Layer 5 of a small transformer language model trained on English Wikipedia (17 layers, counted from 0, width 64).
A neuron's activation on a vector x is GELU(weights . x + bias), where the dot is the dot product.

Input weights of the MLP neurons that the questions are about. A number n stands for (n - 128) times 0.0072.
n15 (bias -0.168): 125, 117, 146, 162, 63, 145, 178, 107, 152, 71, 80, 152, 169, 156, 139, 145, 167, 151, 178, 91, 109, 133, 154, 85, 103, 83, 101, 140, 94, 140, 170, 99, 143, 136, 167, 156, 111, 158, 169, 137, 81, 130, 171, 146, 112, 150, 119, 130, 108, 99, 161, 50, 196, 100, 176, 148, 164, 103, 92, 125, 200, 124, 155, 137
n19 (bias -0.121): 156, 211, 118, 120, 146, 148, 148, 185, 50, 158, 179, 149, 125, 112, 130, 141, 97, 83, 113, 94, 135, 121, 143, 149, 178, 164, 138, 121, 154, 131, 110, 124, 149, 96, 107, 125, 114, 124, 107, 175, 125, 87, 193, 171, 130, 105, 88, 156, 128, 125, 124, 108, 121, 167, 125, 175, 149, 100, 55, 205, 117, 170, 112, 169
n25 (bias -0.074): 103, 122, 111, 128, 187, 112, 134, 169, 152, 116, 126, 124, 153, 171, 122, 115, 101, 133, 145, 132, 121, 131, 114, 134, 95, 167, 125, 114, 167, 106, 133, 165, 183, 73, 133, 84, 152, 163, 77, 101, 87, 138, 69, 132, 149, 74, 178, 125, 80, 91, 114, 79, 163, 132, 201, 99, 171, 125, 124, 80, 50, 126, 123, 85
n26 (bias -0.126): 141, 163, 143, 133, 155, 106, 137, 139, 215, 137, 99, 122, 60, 109, 157, 121, 102, 105, 150, 168, 141, 102, 197, 148, 139, 117, 172, 100, 170, 130, 199, 68, 106, 176, 166, 146, 194, 86, 97, 173, 184, 117, 164, 117, 135, 105, 163, 89, 108, 154, 87, 94, 91, 154, 186, 144, 109, 138, 119, 88, 146, 131, 105, 94
n37 (bias -0.101): 128, 117, 160, 133, 229, 151, 159, 136, 192, 97, 161, 128, 123, 123, 147, 121, 109, 165, 113, 131, 132, 111, 108, 169, 150, 141, 98, 143, 101, 185, 135, 175, 133, 141, 130, 86, 168, 115, 154, 121, 166, 124, 155, 122, 174, 148, 184, 71, 145, 105, 124, 145, 99, 136, 84, 161, 168, 150, 119, 126, 125, 153, 146, 147
n60 (bias -0.135): 141, 164, 64, 100, 138, 205, 107, 112, 138, 150, 166, 161, 120, 94, 142, 187, 87, 147, 131, 77, 137, 176, 148, 163, 127, 111, 95, 159, 147, 158, 111, 169, 85, 182, 120, 107, 163, 157, 150, 74, 117, 126, 140, 107, 184, 150, 105, 97, 133, 131, 135, 125, 94, 106, 132, 122, 123, 141, 158, 131, 124, 106, 86, 132
n62 (bias -0.136): 113, 44, 145, 96, 167, 165, 104, 150, 187, 153, 153, 115, 138, 125, 176, 199, 123, 149, 104, 115, 144, 84, 107, 173, 94, 119, 162, 171, 105, 141, 133, 108, 159, 131, 110, 150, 156, 151, 183, 170, 148, 162, 118, 155, 127, 108, 141, 167, 139, 81, 140, 114, 165, 117, 120, 146, 115, 146, 72, 140, 134, 154, 115, 104
n65 (bias -0.115): 137, 141, 121, 155, 141, 88, 126, 152, 115, 145, 73, 140, 149, 132, 125, 81, 150, 127, 141, 107, 150, 132, 178, 143, 190, 141, 184, 118, 172, 72, 142, 108, 80, 99, 171, 79, 110, 128, 187, 185, 122, 123, 145, 195, 130, 132, 90, 117, 110, 95, 137, 117, 132, 154, 149, 122, 92, 105, 115, 95, 104, 140, 122, 129
n67 (bias -0.099): 127, 176, 117, 176, 97, 141, 113, 117, 86, 108, 115, 155, 116, 165, 132, 127, 149, 176, 135, 95, 176, 182, 77, 76, 123, 138, 135, 90, 117, 196, 109, 131, 112, 112, 90, 112, 89, 116, 173, 107, 117, 158, 147, 123, 176, 156, 119, 121, 122, 91, 199, 125, 127, 149, 46, 102, 117, 60, 156, 144, 138, 135, 105, 124
n70 (bias -0.114): 110, 161, 120, 137, 119, 146, 99, 129, 160, 101, 100, 142, 167, 143, 75, 149, 180, 154, 89, 150, 129, 100, 164, 116, 78, 190, 165, 144, 104, 164, 162, 173, 114, 140, 119, 97, 144, 66, 99, 134, 94, 206, 157, 123, 123, 77, 41, 98, 144, 109, 136, 81, 136, 120, 157, 166, 98, 101, 184, 142, 131, 67, 95, 59
n76 (bias -0.023): 126, 47, 107, 95, 160, 137, 99, 121, 157, 144, 64, 169, 160, 174, 163, 130, 114, 130, 78, 134, 91, 162, 135, 116, 84, 84, 93, 76, 82, 145, 75, 142, 183, 154, 157, 116, 50, 134, 112, 117, 130, 178, 131, 193, 144, 133, 92, 94, 109, 140, 135, 167, 125, 124, 144, 94, 177, 133, 71, 125, 125, 149, 136, 108
n91 (bias -0.108): 168, 70, 130, 130, 168, 108, 129, 115, 128, 137, 118, 154, 117, 139, 139, 138, 113, 174, 138, 155, 61, 123, 111, 136, 160, 186, 106, 102, 145, 169, 140, 89, 163, 113, 132, 123, 118, 71, 178, 249, 89, 131, 120, 190, 112, 113, 140, 138, 134, 202, 108, 129, 104, 149, 138, 116, 116, 127, 151, 141, 130, 108, 127, 131
n96 (bias -0.081): 159, 142, 152, 135, 123, 137, 142, 124, 110, 93, 143, 142, 159, 51, 107, 118, 187, 130, 201, 92, 132, 140, 131, 124, 158, 123, 77, 114, 122, 148, 140, 102, 137, 112, 127, 171, 146, 138, 162, 94, 145, 70, 101, 128, 104, 119, 182, 98, 94, 108, 140, 85, 83, 198, 101, 103, 121, 116, 133, 157, 68, 82, 144, 201
n110 (bias -0.133): 147, 112, 150, 72, 127, 164, 154, 172, 155, 151, 159, 141, 152, 198, 139, 103, 106, 161, 135, 34, 132, 97, 123, 106, 106, 142, 149, 137, 137, 122, 95, 184, 109, 125, 159, 93, 111, 145, 144, 135, 179, 157, 178, 108, 190, 92, 95, 109, 162, 137, 200, 100, 125, 141, 107, 119, 132, 168, 150, 92, 84, 86, 119, 161
n126 (bias -0.127): 114, 114, 138, 106, 118, 128, 156, 76, 112, 100, 175, 132, 119, 117, 139, 155, 92, 136, 163, 72, 153, 131, 100, 157, 159, 164, 124, 138, 144, 167, 130, 63, 146, 93, 119, 177, 173, 97, 107, 106, 111, 146, 166, 164, 114, 76, 102, 87, 132, 197, 119, 127, 136, 101, 183, 149, 121, 141, 36, 117, 171, 115, 137, 147
n127 (bias -0.082): 127, 133, 63, 56, 100, 84, 133, 93, 103, 132, 127, 155, 121, 92, 117, 184, 170, 151, 86, 120, 163, 119, 101, 81, 107, 112, 142, 163, 140, 56, 126, 143, 173, 121, 155, 109, 144, 143, 120, 94, 103, 128, 129, 92, 108, 91, 101, 94, 139, 87, 113, 90, 117, 142, 101, 156, 113, 146, 169, 112, 110, 90, 86, 196
n132 (bias -0.119): 145, 166, 184, 117, 99, 117, 116, 159, 128, 166, 172, 169, 161, 143, 98, 186, 161, 79, 101, 124, 81, 190, 132, 75, 140, 118, 188, 110, 147, 151, 112, 101, 116, 137, 138, 129, 45, 108, 163, 125, 122, 174, 133, 153, 138, 127, 111, 130, 144, 207, 96, 118, 104, 174, 139, 159, 141, 102, 161, 106, 139, 93, 178, 123
n134 (bias -0.090): 120, 98, 155, 116, 135, 151, 162, 166, 154, 100, 147, 128, 153, 150, 175, 107, 118, 164, 112, 108, 160, 121, 148, 135, 151, 100, 106, 189, 111, 139, 111, 96, 168, 114, 124, 169, 140, 139, 111, 164, 118, 187, 110, 117, 127, 155, 143, 180, 129, 160, 117, 141, 110, 121, 204, 149, 129, 165, 138, 155, 182, 130, 103, 121
n139 (bias -0.132): 114, 157, 130, 171, 90, 104, 219, 108, 159, 134, 156, 156, 139, 133, 177, 153, 137, 157, 174, 97, 155, 171, 143, 102, 208, 105, 137, 115, 118, 182, 184, 138, 170, 106, 181, 169, 196, 120, 96, 142, 122, 122, 102, 67, 167, 66, 102, 163, 129, 94, 166, 138, 140, 105, 119, 107, 122, 107, 106, 115, 145, 96, 121, 89
n148 (bias -0.106): 126, 166, 106, 111, 152, 149, 130, 103, 141, 118, 119, 91, 111, 138, 168, 92, 108, 141, 159, 148, 171, 84, 118, 187, 83, 84, 116, 207, 145, 102, 121, 174, 138, 201, 174, 101, 151, 167, 113, 105, 142, 76, 114, 161, 158, 145, 101, 123, 81, 123, 136, 66, 174, 142, 155, 147, 126, 155, 113, 156, 133, 146, 134, 112
n152 (bias -0.088): 143, 145, 200, 164, 131, 126, 156, 177, 140, 121, 163, 131, 91, 136, 112, 197, 116, 137, 127, 126, 141, 87, 109, 93, 134, 147, 149, 125, 145, 142, 99, 167, 135, 128, 192, 139, 124, 109, 141, 145, 123, 165, 165, 150, 100, 112, 189, 136, 196, 157, 86, 163, 121, 114, 163, 157, 149, 131, 78, 77, 89, 142, 98, 132
n158 (bias -0.018): 172, 169, 132, 116, 90, 119, 91, 136, 141, 140, 133, 127, 140, 161, 162, 165, 142, 125, 138, 116, 139, 116, 186, 80, 133, 142, 139, 108, 115, 111, 133, 180, 184, 136, 151, 119, 121, 136, 150, 159, 168, 139, 140, 76, 128, 111, 135, 90, 59, 132, 158, 173, 86, 152, 74, 154, 139, 105, 76, 83, 114, 104, 126, 90
n159 (bias -0.095): 147, 157, 105, 132, 68, 121, 140, 83, 145, 151, 92, 73, 91, 179, 102, 116, 62, 165, 103, 104, 171, 148, 169, 167, 131, 203, 129, 76, 105, 132, 49, 113, 156, 103, 139, 72, 107, 130, 138, 153, 109, 151, 126, 178, 131, 165, 124, 85, 98, 95, 161, 175, 117, 156, 117, 133, 152, 123, 144, 153, 154, 126, 140, 143
n194 (bias -0.113): 174, 150, 54, 148, 107, 101, 177, 169, 79, 153, 125, 127, 103, 149, 155, 129, 140, 82, 118, 145, 168, 81, 127, 150, 76, 88, 163, 103, 96, 144, 124, 100, 160, 121, 132, 97, 122, 113, 131, 143, 145, 174, 129, 109, 123, 149, 52, 86, 81, 123, 141, 139, 160, 182, 119, 151, 146, 135, 79, 125, 94, 146, 161, 95
n202 (bias -0.085): 172, 143, 59, 183, 126, 153, 113, 118, 47, 135, 98, 122, 69, 134, 86, 165, 152, 141, 129, 177, 123, 100, 170, 143, 146, 114, 96, 124, 138, 157, 54, 105, 154, 91, 117, 135, 147, 150, 179, 182, 108, 130, 147, 107, 118, 127, 103, 115, 126, 155, 111, 101, 151, 170, 123, 97, 164, 175, 88, 93, 104, 90, 118, 112
n205 (bias -0.085): 129, 135, 98, 30, 95, 115, 136, 83, 127, 130, 108, 126, 112, 49, 145, 104, 101, 97, 149, 143, 187, 145, 155, 146, 148, 165, 150, 141, 141, 171, 139, 116, 164, 119, 207, 61, 174, 147, 105, 115, 141, 156, 107, 117, 135, 131, 142, 112, 123, 76, 125, 90, 111, 119, 148, 177, 170, 116, 137, 173, 92, 149, 142, 153
n208 (bias -0.096): 105, 198, 117, 111, 122, 160, 115, 118, 170, 153, 165, 142, 129, 134, 106, 163, 122, 156, 149, 108, 114, 147, 87, 112, 107, 166, 95, 172, 127, 170, 88, 216, 150, 139, 129, 103, 109, 79, 151, 181, 140, 194, 85, 84, 103, 135, 112, 71, 138, 137, 113, 116, 128, 138, 197, 74, 129, 118, 129, 113, 126, 102, 108, 99
n219 (bias -0.061): 190, 160, 73, 102, 157, 95, 110, 160, 131, 154, 184, 121, 75, 150, 140, 188, 129, 151, 107, 93, 188, 78, 116, 166, 150, 169, 118, 160, 141, 120, 188, 136, 108, 126, 175, 196, 170, 55, 134, 124, 139, 114, 100, 115, 109, 132, 128, 121, 160, 156, 127, 115, 134, 169, 119, 141, 103, 129, 97, 102, 141, 124, 145, 50
n238 (bias -0.052): 143, 83, 114, 105, 144, 115, 137, 125, 103, 70, 114, 104, 161, 154, 142, 177, 146, 134, 96, 130, 121, 178, 174, 117, 134, 155, 161, 172, 138, 174, 139, 108, 124, 127, 138, 119, 111, 113, 107, 131, 91, 128, 75, 144, 98, 156, 147, 140, 96, 152, 132, 153, 129, 100, 52, 158, 92, 140, 78, 79, 166, 155, 129, 136
n241 (bias -0.026): 182, 107, 142, 114, 97, 112, 155, 161, 123, 189, 184, 191, 112, 129, 143, 124, 125, 101, 111, 67, 157, 124, 235, 161, 149, 114, 134, 67, 111, 113, 95, 164, 108, 113, 192, 152, 117, 193, 199, 112, 174, 70, 156, 141, 126, 147, 161, 168, 88, 114, 145, 153, 125, 163, 130, 117, 102, 136, 118, 89, 144, 134, 126, 117
n243 (bias -0.063): 130, 166, 109, 155, 124, 141, 114, 121, 145, 138, 91, 195, 179, 122, 117, 128, 85, 166, 189, 100, 92, 146, 73, 137, 131, 95, 118, 117, 126, 155, 169, 155, 166, 105, 182, 144, 79, 105, 144, 135, 141, 144, 156, 99, 108, 129, 113, 123, 159, 85, 99, 109, 147, 97, 235, 154, 131, 156, 136, 136, 127, 102, 133, 107
n253 (bias -0.197): 90, 104, 125, 133, 167, 138, 100, 140, 152, 82, 156, 139, 98, 174, 143, 160, 134, 93, 101, 126, 114, 111, 172, 192, 157, 97, 146, 134, 119, 175, 110, 57, 197, 114, 157, 135, 122, 92, 181, 189, 145, 161, 161, 172, 145, 118, 62, 134, 148, 179, 81, 146, 131, 133, 144, 135, 134, 89, 112, 126, 100, 126, 145, 206

Each question shows a token from some text and the vector x that enters the MLP there. A number n stands for (n - 128) times 0.032.

"ear": 131, 102, 156, 96, 166, 127, 77, 121, 151, 148, 159, 135, 152, 129, 124, 125, 139, 115, 134, 156, 79, 79, 98, 135, 92, 192, 87, 75, 166, 83, 129, 102, 89, 110, 84, 174, 120, 85, 147, 103, 156, 103, 174, 95, 109, 152, 113, 141, 152, 109, 98, 106, 157, 55, 94, 119, 124, 122, 140, 173, 85, 163, 99, 85
The neuron with the highest activation: n62

"iam": 149, 109, 146, 131, 152, 132, 130, 137, 152, 161, 139, 81, 200, 143, 161, 120, 108, 87, 124, 126, 107, 70, 85, 103, 114, 95, 145, 141, 175, 112, 79, 137, 103, 96, 93, 180, 158, 94, 139, 117, 171, 77, 141, 116, 149, 138, 112, 197, 116, 147, 137, 136, 124, 75, 116, 127, 191, 96, 155, 123, 129, 122, 43, 135
The most active neuron and its activation: n110, at about 2.1

" for": 137, 114, 91, 129, 123, 182, 124, 132, 110, 169, 108, 101, 148, 124, 118, 97, 119, 76, 134, 172, 109, 60, 99, 99, 124, 72, 79, 147, 149, 74, 150, 123, 112, 119, 133, 148, 118, 78, 174, 82, 160, 178, 90, 122, 114, 165, 163, 128, 165, 169, 99, 143, 134, 82, 74, 142, 127, 98, 144, 153, 103, 142, 86, 73
Which two neurons fire most, strongest first? n219, n194

"a": 105, 112, 101, 127, 88, 119, 144, 111, 133, 189, 125, 97, 172, 130, 95, 94, 176, 95, 127, 117, 117, 68, 130, 82, 134, 124, 78, 74, 104, 69, 122, 118, 101, 155, 96, 130, 139, 79, 108, 98, 164, 89, 182, 117, 78, 116, 142, 141, 141, 144, 148, 159, 169, 102, 93, 114, 137, 99, 201, 93, 95, 161, 120, 113
The neuron with the highest activation: n241

"1": 93, 116, 125, 140, 108, 92, 143, 86, 109, 140, 143, 116, 190, 114, 105, 147, 170, 70, 126, 162, 92, 101, 140, 96, 146, 122, 99, 61, 166, 125, 110, 106, 83, 107, 124, 120, 119, 115, 158, 91, 143, 103, 124, 134, 106, 164, 74, 132, 123, 140, 122, 176, 173, 86, 40, 134, 136, 130, 193, 111, 117, 102, 100, 73
The neuron with the highest activation: n132

"ternational": 117, 131, 107, 103, 141, 130, 115, 72, 98, 176, 88, 109, 147, 141, 82, 65, 173, 114, 125, 138, 105, 48, 115, 121, 87, 145, 124, 117, 113, 75, 98, 135, 116, 105, 85, 159, 127, 99, 151, 112, 137, 144, 120, 126, 104, 144, 121, 165, 90, 156, 115, 124, 170, 89, 56, 117, 125, 77, 167, 131, 112, 178, 64, 104
Which two neurons fire most, strongest first? n70, n67

"ast": 98, 140, 110, 115, 84, 140, 88, 91, 112, 143, 171, 99, 155, 127, 78, 121, 132, 105, 120, 134, 117, 75, 143, 72, 145, 96, 63, 127, 111, 74, 97, 139, 89, 112, 54, 136, 94, 122, 93, 67, 161, 148, 64, 114, 153, 127, 137, 87, 139, 132, 119, 104, 178, 72, 119, 122, 149, 81, 144, 110, 131, 122, 106, 103
The neuron with the highest activation: n208

".": 76, 109, 95, 128, 129, 123, 111, 89, 117, 151, 126, 73, 140, 145, 110, 113, 128, 69, 159, 147, 88, 84, 121, 108, 137, 83, 76, 153, 180, 64, 178, 129, 112, 115, 150, 129, 148, 128, 103, 84, 141, 142, 109, 167, 97, 122, 140, 111, 99, 170, 163, 178, 152, 73, 70, 138, 142, 90, 139, 179, 115, 99, 98, 93
The most active neuron and its activation: n148, at about 1.5

" the": 143, 81, 126, 125, 97, 123, 129, 113, 153, 121, 94, 105, 166, 177, 139, 112, 158, 89, 161, 153, 105, 86, 130, 81, 119, 91, 87, 130, 159, 104, 119, 123, 104, 125, 118, 197, 143, 67, 139, 128, 135, 220, 111, 112, 86, 127, 127, 128, 112, 122, 98, 138, 160, 49, 43, 112, 157, 132, 155, 152, 116, 125, 131, 120
Which three neurons fire most, strongest first? n15, n76, n238

" W": 80, 128, 127, 116, 111, 136, 70, 150, 96, 189, 98, 102, 190, 144, 140, 94, 156, 96, 118, 127, 74, 109, 147, 126, 142, 73, 102, 130, 175, 71, 127, 133, 103, 89, 101, 137, 150, 68, 145, 126, 158, 141, 113, 112, 132, 177, 177, 167, 120, 178, 110, 177, 178, 101, 74, 144, 138, 102, 140, 125, 124, 128, 116, 162
Which three neurons fire most, strongest first? n132, n238, n65

"l": 84, 83, 153, 156, 56, 103, 150, 107, 121, 167, 107, 113, 125, 142, 104, 58, 147, 92, 127, 161, 137, 126, 174, 85, 141, 128, 58, 104, 155, 111, 132, 144, 148, 131, 126, 144, 155, 96, 111, 81, 138, 91, 149, 109, 128, 198, 95, 155, 170, 123, 132, 183, 71, 71, 125, 116, 168, 138, 135, 163, 148, 131, 132, 138
The neuron with the highest activation: n159

"g": 101, 114, 163, 182, 68, 87, 125, 85, 124, 143, 123, 116, 132, 152, 97, 86, 115, 109, 173, 113, 127, 97, 145, 109, 166, 104, 95, 130, 134, 106, 141, 92, 63, 106, 87, 141, 163, 111, 112, 52, 105, 60, 106, 114, 96, 176, 107, 95, 140, 152, 150, 211, 145, 113, 137, 115, 182, 126, 122, 137, 126, 128, 110, 131
The most active neuron and its activation: n126, at about 1.7

"o": 111, 65, 152, 105, 127, 139, 158, 133, 120, 141, 134, 125, 154, 130, 108, 73, 155, 137, 162, 137, 71, 118, 149, 118, 116, 124, 70, 127, 97, 40, 138, 109, 103, 165, 79, 185, 119, 102, 124, 112, 141, 128, 113, 114, 81, 143, 151, 165, 142, 164, 154, 127, 183, 83, 122, 134, 161, 120, 205, 63, 109, 118, 131, 108
Which two neurons fire most, strongest first? n15, n134

"els": 96, 147, 128, 164, 86, 109, 92, 114, 129, 203, 110, 107, 132, 102, 123, 136, 134, 84, 174, 97, 139, 78, 129, 136, 129, 126, 87, 94, 149, 79, 158, 94, 131, 163, 104, 95, 129, 113, 84, 80, 178, 124, 150, 140, 136, 213, 141, 116, 138, 136, 134, 113, 172, 68, 89, 116, 128, 114, 146, 187, 87, 156, 93, 112
The neuron with the highest activation: n148

"ing": 131, 134, 130, 124, 111, 112, 116, 128, 115, 177, 128, 144, 137, 160, 93, 109, 147, 92, 143, 150, 109, 75, 109, 131, 135, 110, 81, 118, 104, 86, 140, 111, 88, 132, 71, 111, 130, 113, 139, 76, 168, 134, 120, 163, 100, 160, 140, 141, 133, 133, 66, 128, 130, 78, 54, 108, 137, 68, 199, 135, 69, 128, 67, 72
The neuron with the highest activation: n67

"4": 104, 127, 137, 139, 110, 80, 139, 91, 120, 150, 141, 109, 174, 98, 106, 120, 168, 82, 117, 174, 108, 118, 130, 107, 160, 149, 108, 77, 180, 124, 124, 118, 92, 94, 126, 126, 143, 112, 159, 96, 132, 104, 128, 168, 120, 151, 47, 164, 109, 142, 118, 157, 171, 93, 40, 143, 175, 118, 189, 114, 97, 93, 113, 81
Which two neurons fire most, strongest first? n132, n65

"ik": 141, 89, 135, 182, 129, 145, 106, 90, 71, 133, 115, 100, 168, 134, 116, 89, 109, 71, 170, 139, 110, 81, 131, 119, 156, 123, 102, 158, 137, 68, 121, 134, 103, 128, 44, 212, 165, 112, 86, 92, 167, 131, 102, 130, 116, 140, 150, 120, 140, 136, 143, 123, 171, 131, 122, 117, 181, 69, 146, 98, 106, 133, 102, 109
The neuron with the highest activation: n96

" his": 74, 135, 108, 137, 116, 139, 117, 135, 141, 148, 85, 103, 161, 146, 144, 67, 161, 70, 171, 135, 85, 91, 116, 100, 118, 113, 76, 116, 165, 107, 126, 91, 112, 138, 92, 181, 123, 126, 172, 118, 149, 186, 88, 114, 88, 129, 162, 163, 82, 111, 93, 137, 148, 76, 57, 147, 167, 120, 134, 168, 98, 139, 115, 101
Which two neurons fire most, strongest first? n96, n15

"ater": 135, 176, 129, 151, 144, 110, 85, 130, 131, 198, 160, 96, 156, 106, 144, 143, 113, 124, 149, 194, 107, 83, 111, 85, 140, 121, 99, 114, 105, 113, 109, 136, 148, 97, 98, 158, 100, 64, 123, 90, 145, 107, 109, 130, 87, 154, 134, 101, 142, 156, 154, 88, 153, 52, 100, 120, 123, 75, 141, 167, 84, 168, 76, 88
The most active neuron and its activation: n208, at about 1.8

";": 110, 130, 138, 115, 125, 129, 137, 106, 100, 143, 147, 111, 131, 99, 86, 108, 129, 108, 141, 168, 97, 73, 83, 118, 128, 81, 50, 93, 199, 55, 124, 174, 119, 143, 105, 131, 141, 115, 123, 104, 150, 176, 126, 165, 130, 120, 150, 133, 110, 130, 125, 173, 151, 70, 45, 107, 137, 127, 179, 132, 133, 168, 132, 86
The neuron with the highest activation: n148

" c": 135, 101, 114, 137, 164, 82, 62, 96, 117, 185, 114, 124, 134, 159, 132, 112, 128, 111, 120, 143, 104, 98, 145, 129, 167, 132, 49, 167, 165, 70, 156, 103, 101, 65, 121, 115, 132, 82, 126, 81, 177, 125, 86, 116, 90, 125, 141, 150, 108, 133, 104, 213, 156, 76, 111, 131, 126, 122, 153, 112, 115, 123, 93, 131
The neuron with the highest activation: n219

" and": 105, 137, 108, 144, 97, 139, 144, 92, 106, 174, 118, 91, 120, 143, 129, 107, 95, 89, 125, 172, 109, 87, 97, 77, 147, 119, 56, 100, 151, 72, 127, 152, 115, 126, 122, 171, 133, 72, 143, 107, 150, 150, 129, 155, 128, 131, 190, 114, 132, 139, 153, 150, 125, 88, 26, 114, 165, 105, 152, 141, 72, 140, 89, 107
Which three neurons fire most, strongest first? n67, n158, n152

"es": 125, 160, 115, 133, 43, 86, 106, 98, 125, 188, 145, 125, 133, 142, 98, 146, 116, 75, 148, 128, 116, 102, 129, 133, 131, 121, 78, 65, 127, 91, 127, 123, 89, 185, 118, 116, 160, 131, 122, 63, 184, 128, 133, 161, 70, 159, 142, 145, 133, 133, 125, 147, 156, 88, 73, 142, 135, 56, 162, 145, 107, 147, 103, 128
Which three neurons fire most, strongest first? n241, n159, n67

"up": 135, 84, 125, 90, 85, 163, 100, 116, 86, 156, 117, 121, 109, 135, 126, 93, 136, 126, 107, 149, 90, 89, 146, 103, 146, 101, 92, 85, 175, 64, 103, 160, 104, 126, 104, 201, 147, 109, 162, 66, 169, 67, 116, 118, 101, 177, 125, 156, 135, 139, 113, 136, 159, 108, 106, 121, 121, 51, 126, 151, 127, 171, 157, 115
The most active neuron and its activation: n241, at about 3.4

",": 84, 124, 123, 131, 127, 118, 141, 87, 94, 158, 111, 116, 106, 102, 127, 112, 106, 66, 123, 166, 101, 93, 93, 96, 172, 112, 37, 108, 170, 51, 123, 128, 116, 134, 154, 113, 149, 114, 123, 106, 144, 170, 141, 128, 101, 144, 150, 115, 117, 146, 172, 127, 143, 85, 42, 94, 161, 124, 158, 152, 82, 131, 113, 83
Which three neurons fire most, strongest first? n127, n205, n202

"orn": 136, 132, 159, 150, 182, 94, 97, 78, 138, 122, 138, 86, 145, 115, 141, 154, 146, 104, 103, 127, 71, 74, 98, 104, 143, 73, 78, 109, 64, 77, 147, 89, 51, 133, 117, 171, 130, 98, 145, 92, 135, 139, 131, 104, 147, 142, 141, 102, 167, 167, 93, 130, 129, 81, 86, 141, 119, 114, 110, 142, 122, 191, 146, 112
Which two neurons fire most, strongest first? n37, n219

" ": 118, 114, 123, 93, 148, 93, 110, 118, 104, 133, 133, 82, 196, 139, 128, 109, 122, 69, 144, 135, 90, 87, 136, 84, 150, 102, 95, 166, 149, 99, 145, 138, 113, 108, 96, 139, 167, 91, 141, 127, 191, 173, 106, 139, 103, 166, 113, 128, 83, 152, 152, 174, 206, 98, 109, 110, 128, 128, 185, 154, 90, 164, 115, 71
The neuron with the highest activation: n194

"y": 118, 105, 132, 127, 119, 150, 101, 104, 124, 179, 99, 102, 155, 77, 114, 111, 117, 118, 154, 151, 80, 45, 119, 122, 117, 103, 70, 119, 161, 52, 140, 116, 111, 130, 110, 132, 172, 82, 141, 96, 149, 111, 137, 142, 112, 173, 159, 193, 103, 88, 79, 145, 185, 67, 127, 166, 148, 131, 139, 144, 135, 164, 122, 115
Which two neurons fire most, strongest first? n148, n62

"ed": 119, 125, 133, 110, 119, 115, 120, 82, 151, 160, 119, 99, 142, 148, 98, 112, 149, 72, 136, 136, 95, 54, 87, 151, 146, 117, 77, 114, 84, 71, 130, 133, 54, 131, 112, 138, 146, 96, 124, 82, 150, 144, 99, 143, 93, 145, 122, 150, 131, 171, 76, 144, 116, 100, 83, 81, 125, 98, 196, 184, 110, 144, 96, 98
The neuron with the highest activation: n219

" Ar": 78, 108, 124, 160, 143, 118, 42, 149, 116, 165, 141, 129, 130, 138, 103, 101, 160, 129, 153, 175, 118, 77, 122, 112, 116, 137, 91, 122, 194, 134, 115, 113, 105, 96, 118, 132, 195, 55, 162, 101, 157, 105, 119, 75, 95, 157, 169, 142, 134, 167, 130, 168, 165, 64, 104, 121, 129, 112, 128, 114, 104, 163, 104, 106
Which three neurons fire most, strongest first? n219, n202, n152

" but": 95, 139, 88, 126, 153, 121, 130, 104, 85, 152, 141, 99, 91, 151, 147, 116, 94, 107, 155, 159, 104, 90, 92, 113, 159, 127, 83, 94, 179, 80, 135, 143, 116, 139, 108, 140, 129, 99, 114, 89, 146, 161, 126, 129, 95, 148, 191, 163, 149, 145, 108, 120, 154, 63, 40, 135, 136, 102, 128, 147, 34, 121, 102, 108
The neuron with the highest activation: n25

"ly": 134, 160, 143, 74, 123, 140, 131, 129, 129, 162, 97, 75, 147, 97, 128, 107, 135, 107, 99, 163, 113, 47, 124, 141, 134, 162, 80, 52, 125, 84, 117, 134, 99, 133, 94, 113, 143, 103, 160, 116, 118, 120, 125, 128, 93, 160, 130, 116, 153, 110, 130, 140, 144, 51, 46, 126, 130, 126, 166, 193, 80, 120, 98, 101
Which three neurons fire most, strongest first? n159, n70, n205

"ity": 112, 129, 132, 97, 115, 111, 103, 105, 128, 206, 100, 116, 140, 128, 66, 129, 144, 114, 138, 131, 115, 36, 131, 103, 122, 132, 87, 105, 126, 99, 113, 98, 118, 86, 108, 140, 106, 118, 135, 97, 158, 108, 126, 169, 77, 143, 119, 133, 108, 134, 118, 130, 171, 49, 60, 80, 135, 69, 182, 132, 80, 129, 110, 114
The neuron with the highest activation: n127

"sh": 67, 119, 182, 128, 99, 95, 136, 105, 93, 166, 116, 133, 105, 158, 95, 102, 139, 50, 102, 135, 122, 99, 129, 99, 152, 129, 85, 64, 112, 65, 116, 143, 99, 134, 84, 161, 167, 70, 88, 126, 152, 118, 123, 132, 106, 158, 139, 122, 179, 139, 107, 149, 187, 113, 95, 104, 132, 149, 126, 101, 127, 96, 68, 125
The most active neuron and its activation: n152, at about 1

" in": 133, 124, 110, 140, 113, 167, 101, 111, 125, 103, 98, 121, 155, 153, 112, 131, 120, 107, 137, 156, 81, 98, 87, 83, 142, 91, 54, 126, 131, 110, 136, 114, 119, 79, 119, 155, 131, 97, 122, 110, 195, 187, 118, 107, 104, 185, 144, 148, 153, 165, 169, 140, 133, 86, 61, 176, 167, 119, 167, 131, 107, 136, 91, 57
The neuron with the highest activation: n67

" o": 154, 92, 97, 92, 169, 117, 88, 133, 125, 181, 130, 111, 161, 137, 143, 113, 117, 133, 120, 118, 95, 79, 126, 109, 150, 123, 94, 109, 191, 119, 109, 86, 160, 91, 129, 139, 170, 103, 121, 76, 174, 133, 117, 85, 81, 127, 168, 132, 119, 164, 84, 177, 183, 68, 119, 167, 116, 115, 168, 126, 73, 167, 97, 100
The most active neuron and its activation: n25, at about 2.5

"ge": 136, 138, 193, 131, 142, 148, 112, 125, 140, 192, 111, 107, 145, 111, 102, 152, 134, 93, 120, 140, 87, 93, 133, 126, 124, 134, 138, 129, 92, 93, 96, 93, 86, 67, 68, 156, 129, 85, 65, 111, 141, 132, 109, 143, 101, 181, 140, 130, 132, 140, 123, 127, 154, 47, 54, 132, 141, 116, 199, 141, 114, 149, 88, 122
Which three neurons fire most, strongest first? n70, n132, n238

"er": 99, 141, 169, 134, 127, 80, 98, 97, 102, 207, 119, 158, 115, 128, 105, 104, 157, 127, 125, 191, 114, 90, 197, 108, 118, 127, 142, 107, 90, 57, 117, 102, 80, 131, 109, 137, 169, 113, 127, 86, 172, 129, 94, 157, 117, 146, 95, 98, 152, 118, 141, 139, 146, 91, 91, 149, 161, 120, 185, 163, 112, 149, 92, 86
The most active neuron and its activation: n70, at about 2.4